Layer 9 of a small transformer language model trained on English Wikipedia (12 layers, counted from 0, width 128).
A neuron adds its activation times its output weights to the MLP's output. To switch it off is to set its activation to zero at one token and run the rest of the model.
A neuron's activation on a vector x is GELU(weights . x), where the dot is the dot product.

Input weights of the MLP neurons that the questions are about. A number n stands for (n - 500) times 0.0014.
n87: 533,489,570,586,737,623,622,482,534,640,329,674,458,373,477,554,562,618,668,405,474,548,343,515,504,542,496,518,661,575,369,387,448,251,544,343,489,578,550,406,471,463,380,685,528,649,593,547,493,507,627,348,342,602,424,400,392,456,485,477,675,695,489,378,740,421,724,386,417,600,559,383,344,564,579,496,609,567,599,554,508,470,482,478,431,560,519,500,539,471,381,332,735,468,514,500,325,714,559,478,463,347,544,477,507,511,627,550,507,268,851,526,224,34,455,467,562,401,383,353,213,262,562,403,604,472,676,359
n225: 511,552,326,272,644,582,531,409,331,548,570,657,361,563,492,481,285,222,412,500,477,693,409,389,447,370,626,434,441,541,599,732,343,362,588,319,644,377,433,388,508,599,434,405,467,458,665,552,650,646,639,576,640,375,605,348,511,580,689,269,618,358,399,294,380,737,316,398,612,439,379,484,596,478,496,448,550,532,629,448,252,453,610,619,364,927,394,616,651,707,258,609,317,704,448,511,496,733,527,492,432,443,440,582,593,318,654,528,680,390,583,546,470,437,427,492,331,415,417,670,400,473,591,701,353,496,419,533
n281: 413,409,619,622,451,399,363,450,524,318,340,233,563,383,486,364,484,703,558,548,355,553,462,419,487,593,500,538,352,597,644,422,658,517,517,345,347,466,573,497,513,550,457,400,645,443,433,529,201,572,671,410,493,541,405,520,459,353,455,572,610,288,667,490,723,632,363,726,451,383,530,408,607,596,716,524,324,673,467,591,612,514,397,441,540,425,455,560,625,402,560,605,370,458,669,569,581,334,540,611,437,553,391,449,484,534,652,521,523,407,408,473,605,471,527,513,346,649,559,351,574,738,236,422,313,538,561,563
n282: 504,463,680,462,342,559,617,556,412,520,547,383,622,548,697,625,459,685,580,403,459,395,422,725,564,337,722,558,356,540,410,749,443,520,485,569,357,473,606,389,466,485,382,372,450,565,462,588,712,556,787,572,361,550,359,432,536,572,402,449,671,725,284,508,615,658,736,527,463,602,507,523,280,808,373,409,347,468,549,570,366,624,209,515,496,446,426,722,369,489,511,459,518,515,600,425,393,565,250,611,143,327,563,461,320,554,382,434,500,613,437,227,370,515,573,327,545,472,429,463,386,295,519,443,606,787,419,511
n314: 481,415,519,492,301,578,566,455,744,615,533,511,441,504,713,186,631,428,657,453,417,541,418,393,444,469,578,522,633,467,504,504,321,139,356,542,577,504,173,581,500,572,353,470,435,523,233,581,429,455,411,435,338,395,567,172,525,606,551,469,387,559,571,504,616,300,589,663,433,417,594,643,729,500,696,373,585,472,500,445,546,453,485,507,564,693,718,695,653,638,450,680,567,548,367,688,313,646,325,691,443,605,609,732,297,400,587,746,466,274,631,489,608,588,535,515,560,447,489,726,672,403,538,418,457,594,393,579
n401: 492,685,736,425,500,314,372,612,410,651,440,644,439,610,552,568,327,663,534,426,527,543,431,684,403,624,180,452,432,650,437,421,649,420,469,555,349,335,561,441,446,321,173,698,522,434,398,398,550,782,512,438,342,440,550,620,797,387,428,544,516,633,335,586,450,441,496,652,306,516,600,595,543,545,413,500,733,731,546,334,318,592,504,568,354,417,696,471,328,262,398,550,576,553,652,323,312,445,371,335,457,376,611,536,576,540,407,717,828,659,404,570,481,462,141,458,626,558,542,477,582,536,496,690,609,626,455,559
n409: 413,598,339,635,626,623,489,493,602,776,566,337,662,398,607,581,714,572,493,552,261,496,336,453,453,429,656,362,571,493,573,507,475,504,514,266,482,216,594,357,475,619,574,604,343,319,511,322,667,546,581,616,310,737,641,507,327,583,698,496,418,482,468,511,436,584,345,593,419,103,614,283,533,722,592,308,445,538,271,412,368,615,483,585,429,595,537,356,441,390,551,575,641,595,504,479,591,474,460,493,389,408,657,397,426,500,451,582,409,572,379,558,472,675,544,633,500,277,682,511,355,437,429,432,444,538,434,606
n450: 401,689,764,335,550,415,561,355,464,242,534,500,504,469,658,438,312,353,443,553,480,808,467,652,504,292,480,458,377,285,401,585,560,676,520,620,500,632,442,315,697,631,633,342,526,612,472,419,383,656,483,572,583,573,376,243,481,508,574,606,312,314,445,731,535,669,232,610,457,460,367,399,305,431,653,322,737,357,488,508,190,537,592,678,563,468,582,321,821,731,540,355,492,539,609,618,492,347,504,268,385,597,500,520,508,641,537,615,667,603,324,408,547,381,436,417,344,492,355,634,416,383,795,515,463,394,408,383
n501: 716,340,482,711,390,357,583,504,507,496,620,661,584,307,755,350,359,317,631,409,475,460,542,600,475,579,666,616,617,670,419,507,268,292,321,478,399,489,550,381,551,507,500,551,420,460,522,408,612,320,500,394,460,335,403,562,652,570,466,451,391,546,316,390,608,251,541,703,650,482,460,534,345,605,808,435,192,438,554,464,318,500,437,611,316,418,519,381,546,417,529,619,547,525,618,547,522,407,386,474,737,461,413,437,496,619,603,832,353,376,377,482,583,404,786,395,594,473,384,576,563,537,504,641,458,545,706,416

Output weights of the MLP neurons that the questions are about. A number n stands for (n - 500) times 0.0013.
n87: 308,491,376,452,350,611,235,527,740,454,802,402,453,866,429,330,462,589,296,551,696,573,348,665,518,509,541,491,500,467,230,703,583,640,566,630,358,667,687,387,727,597,472,441,415,531,383,425,687,420,292,523,662,769,681,451,151,578,389,613,673,439,445,537,398,803,465,535,679,355,757,471,417,453,620,363,481,267,322,169,564,434,199,659,491,703,730,305,898,678,527,541,329,554,518,428,421,409,485,217,459,469,473,304,560,533,622,447,291,522,504,647,436,606,454,387,407,586,464,382,615,573,430,858,371,370,343,663
n225: 541,578,611,400,181,496,631,616,486,417,634,572,542,407,465,309,730,651,610,633,336,369,470,496,299,616,620,641,323,668,426,364,534,520,802,438,513,450,509,632,763,649,415,429,331,615,402,235,532,618,277,104,226,571,544,500,566,391,610,351,491,640,323,668,563,456,647,783,496,595,610,542,313,508,522,710,372,560,342,336,555,496,312,286,478,406,289,355,526,323,571,505,888,531,771,680,537,860,456,589,330,487,513,660,436,680,348,439,725,205,664,187,250,627,562,651,526,464,358,597,375,295,310,673,418,496,647,526
n281: 534,555,751,543,591,460,643,541,530,746,478,407,785,469,432,325,483,321,387,600,405,525,358,731,544,590,406,645,437,481,436,299,331,231,515,586,360,500,305,610,464,716,725,447,472,546,500,592,327,243,640,340,546,561,456,402,670,867,311,307,363,479,317,467,531,345,500,692,267,627,577,431,560,473,718,459,345,533,459,454,483,556,472,707,364,721,570,512,718,391,252,379,357,439,432,699,420,593,664,603,480,564,346,361,525,478,722,508,431,278,627,165,671,496,466,532,492,475,642,404,593,456,488,654,692,577,365,516
n282: 533,764,438,711,292,309,543,373,542,546,471,556,470,530,500,431,514,308,429,694,321,445,600,446,558,668,80,500,517,654,650,415,483,451,446,486,599,362,564,579,325,469,537,491,292,275,801,579,617,602,456,495,727,451,611,554,601,643,728,538,451,424,684,206,508,569,215,522,587,623,300,483,869,313,866,567,282,476,281,569,358,270,651,335,394,636,671,451,456,447,320,495,671,482,695,585,430,57,579,486,767,469,437,479,657,430,763,681,304,202,508,603,252,555,327,727,451,363,689,337,556,675,605,357,517,339,679,540
n314: 456,509,432,629,86,615,521,535,391,536,358,701,619,746,457,668,441,671,218,393,370,509,567,543,602,653,552,433,370,404,648,259,508,631,552,652,301,637,900,492,756,449,641,418,853,384,448,255,626,598,423,496,629,526,483,912,261,421,621,363,650,545,323,456,586,561,677,387,618,525,517,208,669,520,539,528,375,450,408,677,540,449,500,733,453,243,553,112,487,421,543,297,556,780,674,252,289,278,679,414,491,445,539,217,469,460,408,441,599,652,428,427,354,562,492,719,355,404,431,398,351,567,429,713,520,448,553,496
n401: 481,410,324,362,533,402,385,517,243,364,637,401,468,539,422,457,482,779,508,731,185,521,363,624,439,626,437,524,298,665,562,430,560,626,630,604,580,488,585,361,387,316,406,487,545,489,446,610,500,533,234,444,727,679,344,387,488,371,237,632,694,627,559,564,555,523,297,328,480,675,521,644,622,559,649,700,156,761,542,487,385,382,410,435,594,462,504,467,504,589,379,415,772,500,361,331,569,759,700,539,517,504,612,389,346,358,597,312,781,516,400,673,747,611,492,605,755,365,500,481,500,360,306,304,812,359,453,402
n409: 468,320,390,582,188,492,626,688,545,635,283,383,299,492,345,343,513,677,504,561,483,738,365,538,538,410,611,590,521,421,528,214,595,543,379,513,516,409,409,460,649,559,284,555,309,383,360,388,562,630,822,769,670,262,596,240,246,353,452,555,416,661,630,548,749,389,438,549,331,488,529,341,836,504,420,559,864,515,638,709,648,465,600,572,584,402,589,722,492,660,691,422,671,627,408,604,301,339,217,455,457,500,352,548,268,516,453,496,424,334,563,374,522,517,396,834,361,711,670,492,549,824,463,391,425,403,440,471
n450: 389,323,601,719,621,645,405,514,645,695,552,491,735,482,481,505,555,479,608,652,546,388,81,63,851,870,462,514,482,482,270,475,357,548,526,443,486,478,330,500,551,425,314,519,545,422,367,384,535,397,313,688,662,719,561,161,493,639,490,243,330,871,145,461,738,661,319,427,458,723,509,442,528,577,538,712,746,560,447,602,262,487,556,385,500,553,604,744,523,326,400,344,725,405,397,545,109,506,328,600,371,627,443,423,637,745,490,771,552,217,710,287,617,583,406,472,547,640,524,565,437,366,343,524,434,334,324,775
n501: 543,409,574,509,634,488,107,792,482,531,584,596,436,675,326,410,851,638,562,215,492,564,439,567,583,369,538,460,406,461,395,628,577,724,349,260,585,422,590,520,659,388,668,610,431,605,487,743,430,550,562,578,608,328,380,420,971,664,600,363,679,611,539,517,440,523,463,528,341,381,633,409,689,452,654,566,812,643,607,289,564,538,616,470,570,398,400,351,357,527,391,603,407,320,492,393,557,687,422,372,208,628,479,484,361,338,394,323,237,537,303,350,423,818,386,386,409,261,513,565,611,489,635,547,305,534,273,644

Each question names a token from some text and the token that comes next. It shows the vector x that enters the MLP there. A number n stands for (n - 500) times 0.015.

Then comes g, the gradient of the next token's log-probability with respect to the MLP's output, scaled to length 1. A neuron's effect is roughly proportional to its activation times (output weights . g). A number n stands for (n - 500) times 0.00076.

"all", then "us."
x: 520,365,567,579,196,520,471,438,476,535,484,466,547,509,452,472,577,537,403,569,532,427,489,444,399,477,591,641,484,559,464,461,578,469,529,462,471,446,534,505,450,550,554,543,90,411,450,538,450,533,378,426,535,492,413,438,451,513,408,545,519,598,569,539,552,483,605,535,568,534,480,509,402,449,431,591,469,480,551,470,523,505,628,490,483,536,545,512,459,522,549,430,514,454,484,518,551,572,585,522,464,585,540,537,574,525,557,554,436,626,617,566,508,546,517,549,505,423,455,406,541,570,544,566,516,512,534,459
g: 346,695,551,242,502,323,489,527,704,563,386,597,421,425,545,656,515,642,441,446,405,435,419,748,608,496,626,508,374,653,490,534,390,500,363,567,477,711,648,418,486,531,408,509,445,651,581,448,603,466,497,664,417,479,453,580,474,565,688,529,362,490,329,523,715,659,268,396,312,677,598,522,516,323,372,487,644,496,610,739,358,298,596,572,362,488,451,342,424,498,534,689,635,516,442,560,540,488,373,455,265,594,595,501,304,457,233,342,432,573,518,333,624,681,598,661,629,453,469,364,404,582,378,366,486,552,527,559
Switching off which neuron hurts the next token most? n314

"===", then "Q"
x: 605,282,509,475,301,562,539,635,417,450,545,487,510,505,490,442,391,452,593,466,623,505,488,526,518,512,593,589,484,369,306,525,685,566,577,492,463,450,439,622,488,489,596,533,480,452,486,577,515,712,482,476,419,545,526,430,400,553,403,641,486,377,560,688,497,439,497,507,561,435,519,528,444,483,280,481,498,421,404,350,583,482,515,266,552,523,444,507,570,602,416,423,543,474,479,474,571,661,589,436,453,620,504,562,595,418,464,491,599,564,476,615,432,499,532,410,562,515,481,628,394,603,350,524,472,435,556,505
g: 550,368,424,747,627,446,404,529,622,413,476,536,590,286,564,617,572,318,587,616,505,458,611,470,672,488,556,635,386,409,431,602,854,526,475,384,356,631,245,372,447,435,475,428,441,438,319,447,574,589,428,508,632,384,489,352,401,301,338,240,379,559,494,497,367,410,569,585,551,467,538,596,573,655,477,437,634,451,550,513,393,672,404,430,523,570,541,712,577,586,537,490,511,518,497,432,622,245,622,466,354,647,380,788,591,257,485,470,562,519,476,606,527,517,563,449,647,606,596,195,628,537,414,461,747,424,371,510
Switching off which neuron hurts the next token most? n450

"oy", then "n"
x: 625,374,497,602,266,393,439,502,466,515,610,453,559,522,455,474,652,495,401,486,587,561,485,546,428,454,527,543,515,488,537,497,511,529,474,401,553,543,452,605,528,515,582,502,291,411,592,512,610,593,450,487,561,514,577,443,151,573,451,563,479,491,536,513,476,338,525,450,608,536,485,433,427,597,400,489,571,372,418,526,398,541,587,445,685,438,588,414,441,599,542,484,486,450,463,420,515,484,539,443,588,568,430,499,511,437,524,546,538,526,583,502,606,618,475,562,536,548,455,562,452,576,552,493,340,557,485,627
g: 312,662,436,534,572,533,403,458,610,696,414,426,636,446,434,453,624,633,408,615,267,638,512,410,395,487,431,484,740,310,472,404,553,506,566,452,555,329,695,519,360,501,405,516,479,664,385,519,697,619,579,545,738,419,771,454,444,413,393,612,684,571,612,502,525,552,301,517,505,428,824,605,551,405,221,352,414,392,458,454,440,453,475,382,614,632,386,520,527,433,647,484,557,369,474,403,408,648,519,374,606,347,581,401,442,698,430,480,327,451,398,509,475,563,632,673,468,687,714,437,434,507,330,635,442,441,470,262
Switching off which neuron hurts the next token most? n409

"oy", then "ne"
x: 485,395,464,615,182,465,492,499,463,514,606,457,593,476,484,428,568,626,441,514,528,512,446,541,358,379,473,686,512,471,542,544,444,489,493,448,582,518,508,615,458,576,568,436,260,450,504,620,549,546,510,523,645,568,477,418,277,534,404,554,493,541,503,573,446,444,525,511,593,467,546,393,464,524,424,518,478,451,454,440,514,567,519,367,672,499,543,468,439,566,482,499,435,548,446,443,486,477,575,465,571,574,534,469,493,374,501,552,598,518,560,593,675,605,500,477,599,525,499,529,395,543,454,555,459,517,450,624
g: 353,580,436,341,601,491,423,517,479,359,312,507,388,700,441,473,789,565,627,668,612,655,562,626,480,436,705,159,426,563,665,463,515,532,459,416,768,504,360,581,477,479,464,538,411,515,498,559,404,521,519,494,677,274,632,533,347,454,431,583,489,619,469,572,634,400,361,468,454,372,765,532,363,280,514,424,648,503,248,541,477,227,393,658,679,551,638,468,552,538,624,529,542,430,336,372,507,454,536,410,628,482,441,570,509,300,548,489,336,575,514,441,338,672,576,400,570,681,577,642,373,584,464,608,550,456,323,429
Switching off which neuron hurts the next token most? n409

"\n", then "\n"
x: 566,324,518,451,257,449,493,585,418,535,401,546,562,410,495,481,490,462,472,399,714,590,607,626,502,350,532,591,525,491,372,697,590,506,475,496,480,496,499,528,444,489,620,563,416,565,412,508,556,557,547,486,488,585,509,485,448,541,342,489,491,483,596,707,453,416,530,464,568,539,510,533,349,516,369,466,625,472,435,410,420,499,513,255,584,543,537,648,598,584,488,525,464,431,589,491,503,625,505,429,522,583,511,524,496,423,391,487,566,551,515,546,396,492,523,500,419,424,453,474,477,540,426,578,432,537,442,579
g: 454,416,490,480,480,498,331,461,597,573,556,538,597,501,507,333,300,693,721,327,87,465,496,310,498,466,427,741,421,465,425,636,666,339,456,556,470,521,592,424,533,456,424,396,710,623,410,834,498,390,544,472,488,546,459,481,381,523,572,468,352,546,495,628,732,277,582,633,541,403,641,473,801,392,538,547,461,485,443,693,454,545,390,501,381,509,540,514,597,611,322,670,622,469,612,359,300,674,534,562,503,442,590,440,380,466,288,381,471,542,506,540,691,491,492,509,432,342,474,576,471,316,697,441,534,673,460,505
Switching off which neuron hurts the next token most? n450

"own", then " Ga"
x: 540,412,559,511,133,597,534,571,467,528,480,466,629,503,518,485,563,529,432,469,475,524,426,537,455,481,402,621,601,513,502,417,489,486,475,512,570,448,403,643,539,603,523,475,386,445,327,589,474,542,445,583,567,703,480,394,330,627,429,464,490,576,535,499,453,566,547,496,552,443,519,401,478,415,422,510,495,393,461,418,527,540,551,382,598,517,534,571,496,488,494,468,546,623,475,468,517,475,697,479,511,547,547,486,529,431,564,517,585,575,517,546,596,532,468,457,528,483,539,498,425,601,248,497,492,422,486,628
g: 327,375,440,384,391,562,560,525,671,463,506,833,481,590,370,274,656,476,563,591,470,293,486,504,525,541,496,437,418,395,701,397,498,621,585,460,436,583,667,342,550,391,577,510,485,569,635,449,570,462,394,560,366,470,620,526,536,398,512,701,548,536,537,488,542,432,400,317,579,514,558,623,364,564,478,586,325,659,405,477,480,609,381,544,538,435,534,400,663,378,296,481,480,769,671,598,472,661,577,528,574,560,479,415,549,303,565,741,473,479,639,305,135,345,669,531,387,586,495,356,208,391,708,532,570,546,528,333
Switching off which neuron hurts the next token most? n314

" considered", then " significant"
x: 617,453,521,556,314,587,474,518,463,560,426,470,512,473,432,546,378,470,467,434,444,620,470,581,537,526,525,479,468,384,512,672,525,500,522,519,573,562,396,553,521,485,615,622,198,513,544,647,448,533,406,517,503,517,576,484,610,552,384,456,492,510,610,425,520,537,507,419,589,492,424,481,367,505,294,502,601,455,461,613,514,501,563,396,489,502,558,549,598,478,511,470,435,554,442,507,450,810,519,507,423,481,474,489,486,431,378,378,499,481,509,652,531,457,530,421,420,518,556,458,507,564,494,483,480,550,458,572
g: 713,766,529,372,555,727,600,416,497,426,591,579,550,538,498,449,552,271,755,525,512,422,283,702,292,472,735,327,254,417,523,904,543,406,383,495,571,508,464,457,378,452,447,511,463,718,637,453,535,500,615,531,500,414,494,402,563,360,451,627,436,467,453,546,492,391,509,485,316,400,412,379,462,544,651,528,335,700,558,368,626,534,233,561,545,449,369,413,402,482,580,649,490,686,697,445,373,587,642,470,725,336,444,603,508,494,481,578,463,452,518,477,424,406,455,556,605,435,483,477,452,449,400,624,596,463,251,547
Which neuron, switched off, raises the next token's probability most? n282

"ted", then "il"
x: 664,373,486,473,206,436,596,511,442,501,506,555,555,481,527,513,634,470,454,494,485,494,538,506,518,544,548,586,461,452,482,389,600,551,519,445,483,513,516,496,438,516,454,645,271,396,618,386,581,488,345,453,508,457,441,487,657,541,212,602,436,607,647,554,553,555,472,463,675,604,480,474,383,584,365,451,467,448,475,515,493,480,609,458,619,489,572,492,533,427,557,493,475,477,496,445,428,636,501,429,462,461,489,617,504,521,474,566,427,569,539,520,533,463,512,482,527,452,408,565,583,642,552,478,495,516,391,504
g: 592,501,556,390,578,374,760,405,422,401,447,631,454,437,205,400,641,539,530,542,563,465,696,388,416,446,540,512,342,575,487,440,353,648,418,346,569,486,778,619,564,354,710,515,501,731,746,523,444,287,654,392,434,504,525,555,400,409,654,578,415,659,422,384,675,473,462,481,375,676,355,471,466,503,370,433,656,676,522,683,391,494,389,654,469,650,412,435,726,647,553,440,513,414,509,445,553,434,505,442,277,331,669,545,631,488,370,560,517,477,320,514,437,621,410,515,457,251,450,407,654,596,517,438,397,715,351,475
Switching off which neuron hurts the next token most? n501

" in", then "struction"
x: 664,377,427,441,320,361,578,616,391,429,379,549,553,429,427,508,601,434,430,473,609,511,678,548,533,381,531,455,532,414,467,562,768,477,496,554,507,547,497,521,536,509,600,537,251,512,517,515,547,628,458,497,358,490,402,511,557,505,345,564,432,442,610,525,370,416,504,474,553,531,472,511,451,559,508,476,556,424,546,610,492,498,711,555,559,598,622,453,418,422,459,506,447,430,491,362,365,671,577,430,557,498,554,545,604,552,493,609,547,446,551,525,537,534,563,446,511,439,391,508,435,501,342,528,505,386,595,420
g: 522,509,416,445,533,402,565,586,465,350,471,409,541,685,632,519,488,743,496,548,500,432,247,334,606,491,605,474,488,510,603,652,390,377,362,422,411,522,618,280,305,302,445,527,521,662,461,411,380,537,597,607,705,372,609,721,545,608,617,313,511,377,671,459,468,450,567,589,422,262,524,544,570,649,393,675,287,653,442,366,360,472,539,353,459,496,544,376,317,656,605,608,501,546,403,501,465,512,437,439,514,496,480,560,435,339,699,572,467,550,633,224,424,671,718,498,642,780,578,571,521,333,386,643,496,324,650,433
Switching off which neuron hurts the next token most? n501

" figures", then " and"
x: 492,388,508,545,365,516,598,472,511,538,554,542,670,515,510,523,462,397,541,503,501,598,565,519,533,458,463,697,325,454,374,444,533,504,511,481,356,494,546,591,484,486,605,510,174,468,591,561,553,390,494,471,490,674,491,540,613,562,415,455,475,431,625,436,508,457,427,645,624,495,404,484,377,498,285,395,525,486,509,528,504,405,585,354,587,472,523,507,485,583,628,531,470,461,557,456,402,582,607,437,544,567,484,530,385,594,329,481,430,439,532,596,556,479,579,537,439,393,450,487,531,537,571,586,551,522,568,452
g: 437,601,684,569,463,668,428,621,528,272,533,453,557,581,302,589,407,481,565,283,544,419,481,385,707,597,290,527,479,692,514,199,436,486,434,376,448,514,601,412,445,347,389,589,530,424,355,601,461,425,400,705,587,567,648,611,456,350,409,405,288,668,638,596,327,386,647,517,495,597,658,410,469,580,724,468,328,405,585,439,497,402,496,420,487,683,690,591,364,485,565,595,350,346,369,394,466,514,583,437,447,563,599,596,211,582,398,629,521,604,588,661,619,631,420,479,615,406,561,592,680,443,312,619,433,706,440,422
Switching off which neuron hurts the next token most? n501

"z", then "ob"
x: 504,339,424,379,439,505,531,368,583,482,464,547,454,569,426,375,599,575,546,569,521,539,711,494,514,514,498,461,512,390,506,387,604,568,502,426,528,497,558,560,561,435,558,492,292,620,544,441,487,506,416,635,548,616,427,307,75,525,488,459,493,570,651,565,463,480,501,461,581,552,508,358,505,566,401,456,469,388,392,527,507,538,536,535,583,490,471,434,456,617,407,535,474,326,486,517,508,534,493,547,555,522,501,616,414,538,557,522,545,476,518,542,521,525,465,554,577,497,485,503,661,529,461,594,453,588,576,522
g: 484,494,521,466,544,362,395,558,376,577,409,605,454,367,373,616,622,442,778,510,721,599,590,419,559,348,669,641,474,736,307,515,432,421,616,378,660,411,451,487,501,435,329,421,418,555,549,508,367,475,503,617,486,430,424,524,513,575,617,367,504,561,486,581,428,393,419,428,405,688,391,812,451,734,405,350,233,584,607,543,496,372,461,576,558,444,522,605,538,296,590,727,613,480,502,277,418,428,411,740,463,714,650,358,489,424,549,426,364,344,588,470,322,506,237,432,447,448,712,571,540,467,449,608,643,697,584,444
Which neuron, switched off, raises the next token's probability most? n314

" the", then " Croat"
x: 561,400,503,502,209,469,570,535,495,494,428,529,523,462,475,443,650,418,489,506,557,575,513,580,522,382,553,556,500,470,471,560,559,494,502,553,463,526,527,524,509,510,636,571,364,550,481,557,565,639,448,421,462,610,463,544,527,632,274,616,432,442,574,623,463,453,554,446,542,404,492,490,414,494,366,526,552,476,449,387,497,456,578,313,587,497,567,547,535,571,508,485,444,480,520,527,552,787,548,462,498,565,491,518,540,461,412,458,546,676,396,551,460,384,487,480,442,397,450,406,503,547,450,557,407,470,436,545
g: 644,315,538,317,557,399,608,429,594,425,629,443,330,364,394,518,648,561,718,471,541,293,721,585,532,576,291,459,579,459,422,564,570,429,455,715,404,388,708,337,352,552,385,709,601,481,490,485,459,529,742,569,536,487,476,268,631,573,749,556,441,585,584,562,447,314,675,405,541,655,313,611,573,416,488,555,457,567,415,288,400,275,426,609,652,323,532,426,710,357,504,369,587,501,499,730,343,549,450,661,396,493,337,575,399,602,353,435,557,251,549,585,554,480,412,398,586,584,546,518,464,650,446,568,498,446,497,463
Switching off which neuron hurts the next token most? n450

" |", then " 4"
x: 609,379,385,487,254,291,545,494,479,557,481,489,631,415,511,419,501,426,468,443,511,498,570,369,540,504,428,555,541,423,406,600,612,467,514,354,562,636,496,590,472,495,631,539,587,422,506,572,486,447,523,422,423,529,425,521,425,500,348,443,454,554,508,653,528,440,544,547,592,609,457,388,397,536,326,595,548,405,483,562,456,526,556,421,583,454,514,461,510,569,543,487,386,464,486,510,635,765,614,536,554,568,440,629,503,503,428,574,454,446,471,525,661,386,463,445,487,458,371,506,671,586,437,538,418,591,545,537
g: 361,445,409,560,398,402,674,506,351,354,600,525,582,571,469,438,483,531,495,578,393,501,328,511,498,626,516,549,661,618,686,587,655,671,557,471,480,528,508,454,417,627,550,663,433,547,529,520,675,528,509,567,300,456,551,549,501,300,721,659,434,559,532,487,747,321,526,542,332,488,391,372,287,528,547,111,541,532,533,365,492,587,651,613,477,510,516,563,432,445,433,324,612,769,660,559,393,568,547,304,603,239,532,518,493,452,449,447,669,423,384,496,374,366,367,435,716,788,427,291,537,647,375,566,312,375,496,461
Which neuron, switched off, raises the next token's probability most? n501

" 31", then "/"
x: 429,220,507,466,466,447,563,545,466,526,579,446,445,472,508,440,462,654,412,387,532,487,518,559,465,400,492,653,510,423,528,515,525,504,569,494,440,474,444,540,482,550,535,706,473,467,456,408,532,596,400,462,458,436,510,541,483,572,243,605,556,492,597,496,348,482,622,439,527,594,539,496,433,565,393,509,549,425,394,541,510,543,604,185,587,425,537,495,494,461,512,517,492,494,471,275,482,558,585,533,506,604,344,577,535,579,515,571,611,421,483,554,614,458,560,370,692,561,422,516,490,678,444,611,442,698,487,536
g: 787,420,515,568,473,260,514,611,326,716,512,383,564,575,396,397,391,536,516,538,240,454,530,380,543,361,712,648,477,666,612,392,576,284,532,447,626,602,386,540,387,546,417,384,452,514,572,560,557,229,500,438,532,783,566,479,488,605,356,347,320,456,552,252,355,424,634,660,547,368,629,569,480,582,569,496,557,433,401,360,706,466,496,398,365,464,517,549,407,470,526,390,645,520,581,421,336,496,767,323,489,590,654,468,457,626,587,422,462,529,455,523,661,426,504,416,479,561,756,609,562,264,510,688,399,498,636,569
Switching off which neuron hurts the next token most? n401

"|", then " St."
x: 554,407,548,400,400,443,628,437,385,503,449,436,607,407,436,424,524,493,560,395,492,455,538,444,465,439,477,628,528,491,367,598,668,517,582,431,542,453,418,639,477,548,638,501,475,507,523,474,533,555,514,483,512,613,381,447,415,496,321,499,529,340,689,747,439,467,565,449,494,490,526,383,304,460,390,506,572,453,480,419,515,446,574,364,530,613,546,561,596,612,500,482,456,524,466,578,623,758,542,360,502,592,487,678,529,389,421,533,508,646,467,632,526,450,458,415,476,460,433,606,451,536,492,480,453,489,330,603
g: 495,573,613,603,553,532,639,670,663,623,389,475,345,124,440,379,451,319,231,481,514,496,408,641,471,510,371,287,493,611,374,261,582,367,454,519,404,349,485,292,235,590,287,653,507,521,443,552,566,553,474,568,559,571,549,516,546,517,417,636,594,450,452,706,432,315,507,540,527,716,588,520,630,560,429,590,579,846,264,678,445,551,570,398,483,673,526,320,522,503,590,483,414,379,394,452,433,496,602,645,609,595,453,636,416,494,613,442,578,576,508,305,578,433,505,437,467,581,669,586,430,578,466,655,299,529,460,560
Switching off which neuron hurts the next token most? n450

" Ball", then "in"
x: 572,341,505,598,356,493,564,447,391,578,479,414,667,468,452,384,551,410,423,521,454,552,612,453,418,451,507,648,605,530,355,489,575,534,539,453,465,458,587,693,557,514,685,524,266,505,437,499,545,505,452,469,578,490,487,544,193,536,430,538,553,509,508,537,472,411,616,540,573,441,505,382,291,512,484,503,502,494,373,479,561,544,582,451,535,540,583,522,403,532,453,434,470,513,511,396,593,483,632,399,560,576,621,455,546,443,499,549,580,521,603,646,596,499,503,658,535,454,451,517,531,548,462,374,389,535,449,493
g: 600,498,617,422,449,555,435,425,572,506,222,620,402,664,315,529,592,487,455,546,651,537,505,458,297,675,713,372,701,493,557,503,467,500,602,444,537,394,557,563,741,628,566,723,459,479,472,569,637,297,340,691,554,347,635,435,402,383,411,702,281,547,295,593,615,270,639,573,568,664,445,553,533,416,320,341,566,453,776,452,489,494,401,543,534,566,441,443,642,655,450,432,566,455,457,516,462,375,573,371,667,372,561,728,444,472,458,473,546,399,338,463,399,251,474,553,571,307,468,260,566,402,502,624,462,631,382,555
Switching off which neuron hurts the next token most? n409

" /", then " 2"
x: 609,307,402,228,325,497,548,514,323,536,513,499,512,530,335,371,486,445,479,474,524,532,595,491,524,440,384,570,445,478,389,484,540,556,466,473,468,422,426,768,502,471,606,604,492,591,490,626,489,611,489,457,507,605,502,413,462,538,403,480,433,573,610,564,451,450,532,629,515,536,471,497,423,553,527,507,455,389,488,359,526,572,610,328,490,598,534,468,426,542,574,542,417,509,584,513,693,742,581,638,413,520,393,507,621,540,405,558,572,467,554,613,560,407,476,417,584,506,438,479,453,515,450,432,372,509,553,623
g: 395,750,391,545,450,547,452,428,325,251,683,393,670,588,591,469,423,483,725,490,532,584,456,279,340,607,408,698,737,352,466,678,650,529,645,282,440,633,479,526,542,771,459,583,482,485,388,300,586,389,378,467,253,544,447,650,446,483,585,320,515,539,562,421,697,681,573,630,493,493,399,470,284,508,506,429,713,238,712,394,463,631,518,556,594,396,506,546,392,645,564,410,484,585,594,529,430,334,487,420,479,283,610,617,633,465,400,508,327,502,462,525,569,599,452,459,600,461,491,417,562,436,451,474,480,395,397,678
Switching off which neuron hurts the next token most? n225

"/", then "6"
x: 471,409,636,518,511,469,387,560,422,498,565,515,693,470,457,444,435,319,498,456,517,544,530,553,530,466,326,645,492,421,476,459,675,561,546,447,520,624,389,614,512,526,634,609,366,447,519,445,547,658,421,432,336,426,419,526,385,450,304,657,468,503,525,625,420,472,494,470,531,615,641,484,519,527,249,447,593,369,533,448,397,442,679,317,598,574,594,461,517,496,438,547,597,434,524,482,573,509,513,537,513,421,472,545,371,564,425,464,677,481,436,487,533,481,489,392,680,470,599,402,485,644,409,487,537,522,593,545
g: 589,393,546,709,588,707,262,639,441,380,664,367,622,304,670,593,506,449,458,309,345,606,558,538,149,398,468,362,637,488,745,520,538,705,535,696,543,553,437,235,466,577,544,526,503,441,406,357,517,491,357,670,600,374,387,538,551,535,510,533,575,449,386,427,564,560,567,337,560,419,475,301,281,648,378,336,387,360,629,412,499,478,520,538,567,495,492,491,485,651,550,554,758,473,350,497,400,599,590,644,596,567,512,405,660,666,317,490,384,372,757,555,551,541,445,600,542,519,361,491,500,335,491,506,675,486,422,442
Switching off which neuron hurts the next token most? n401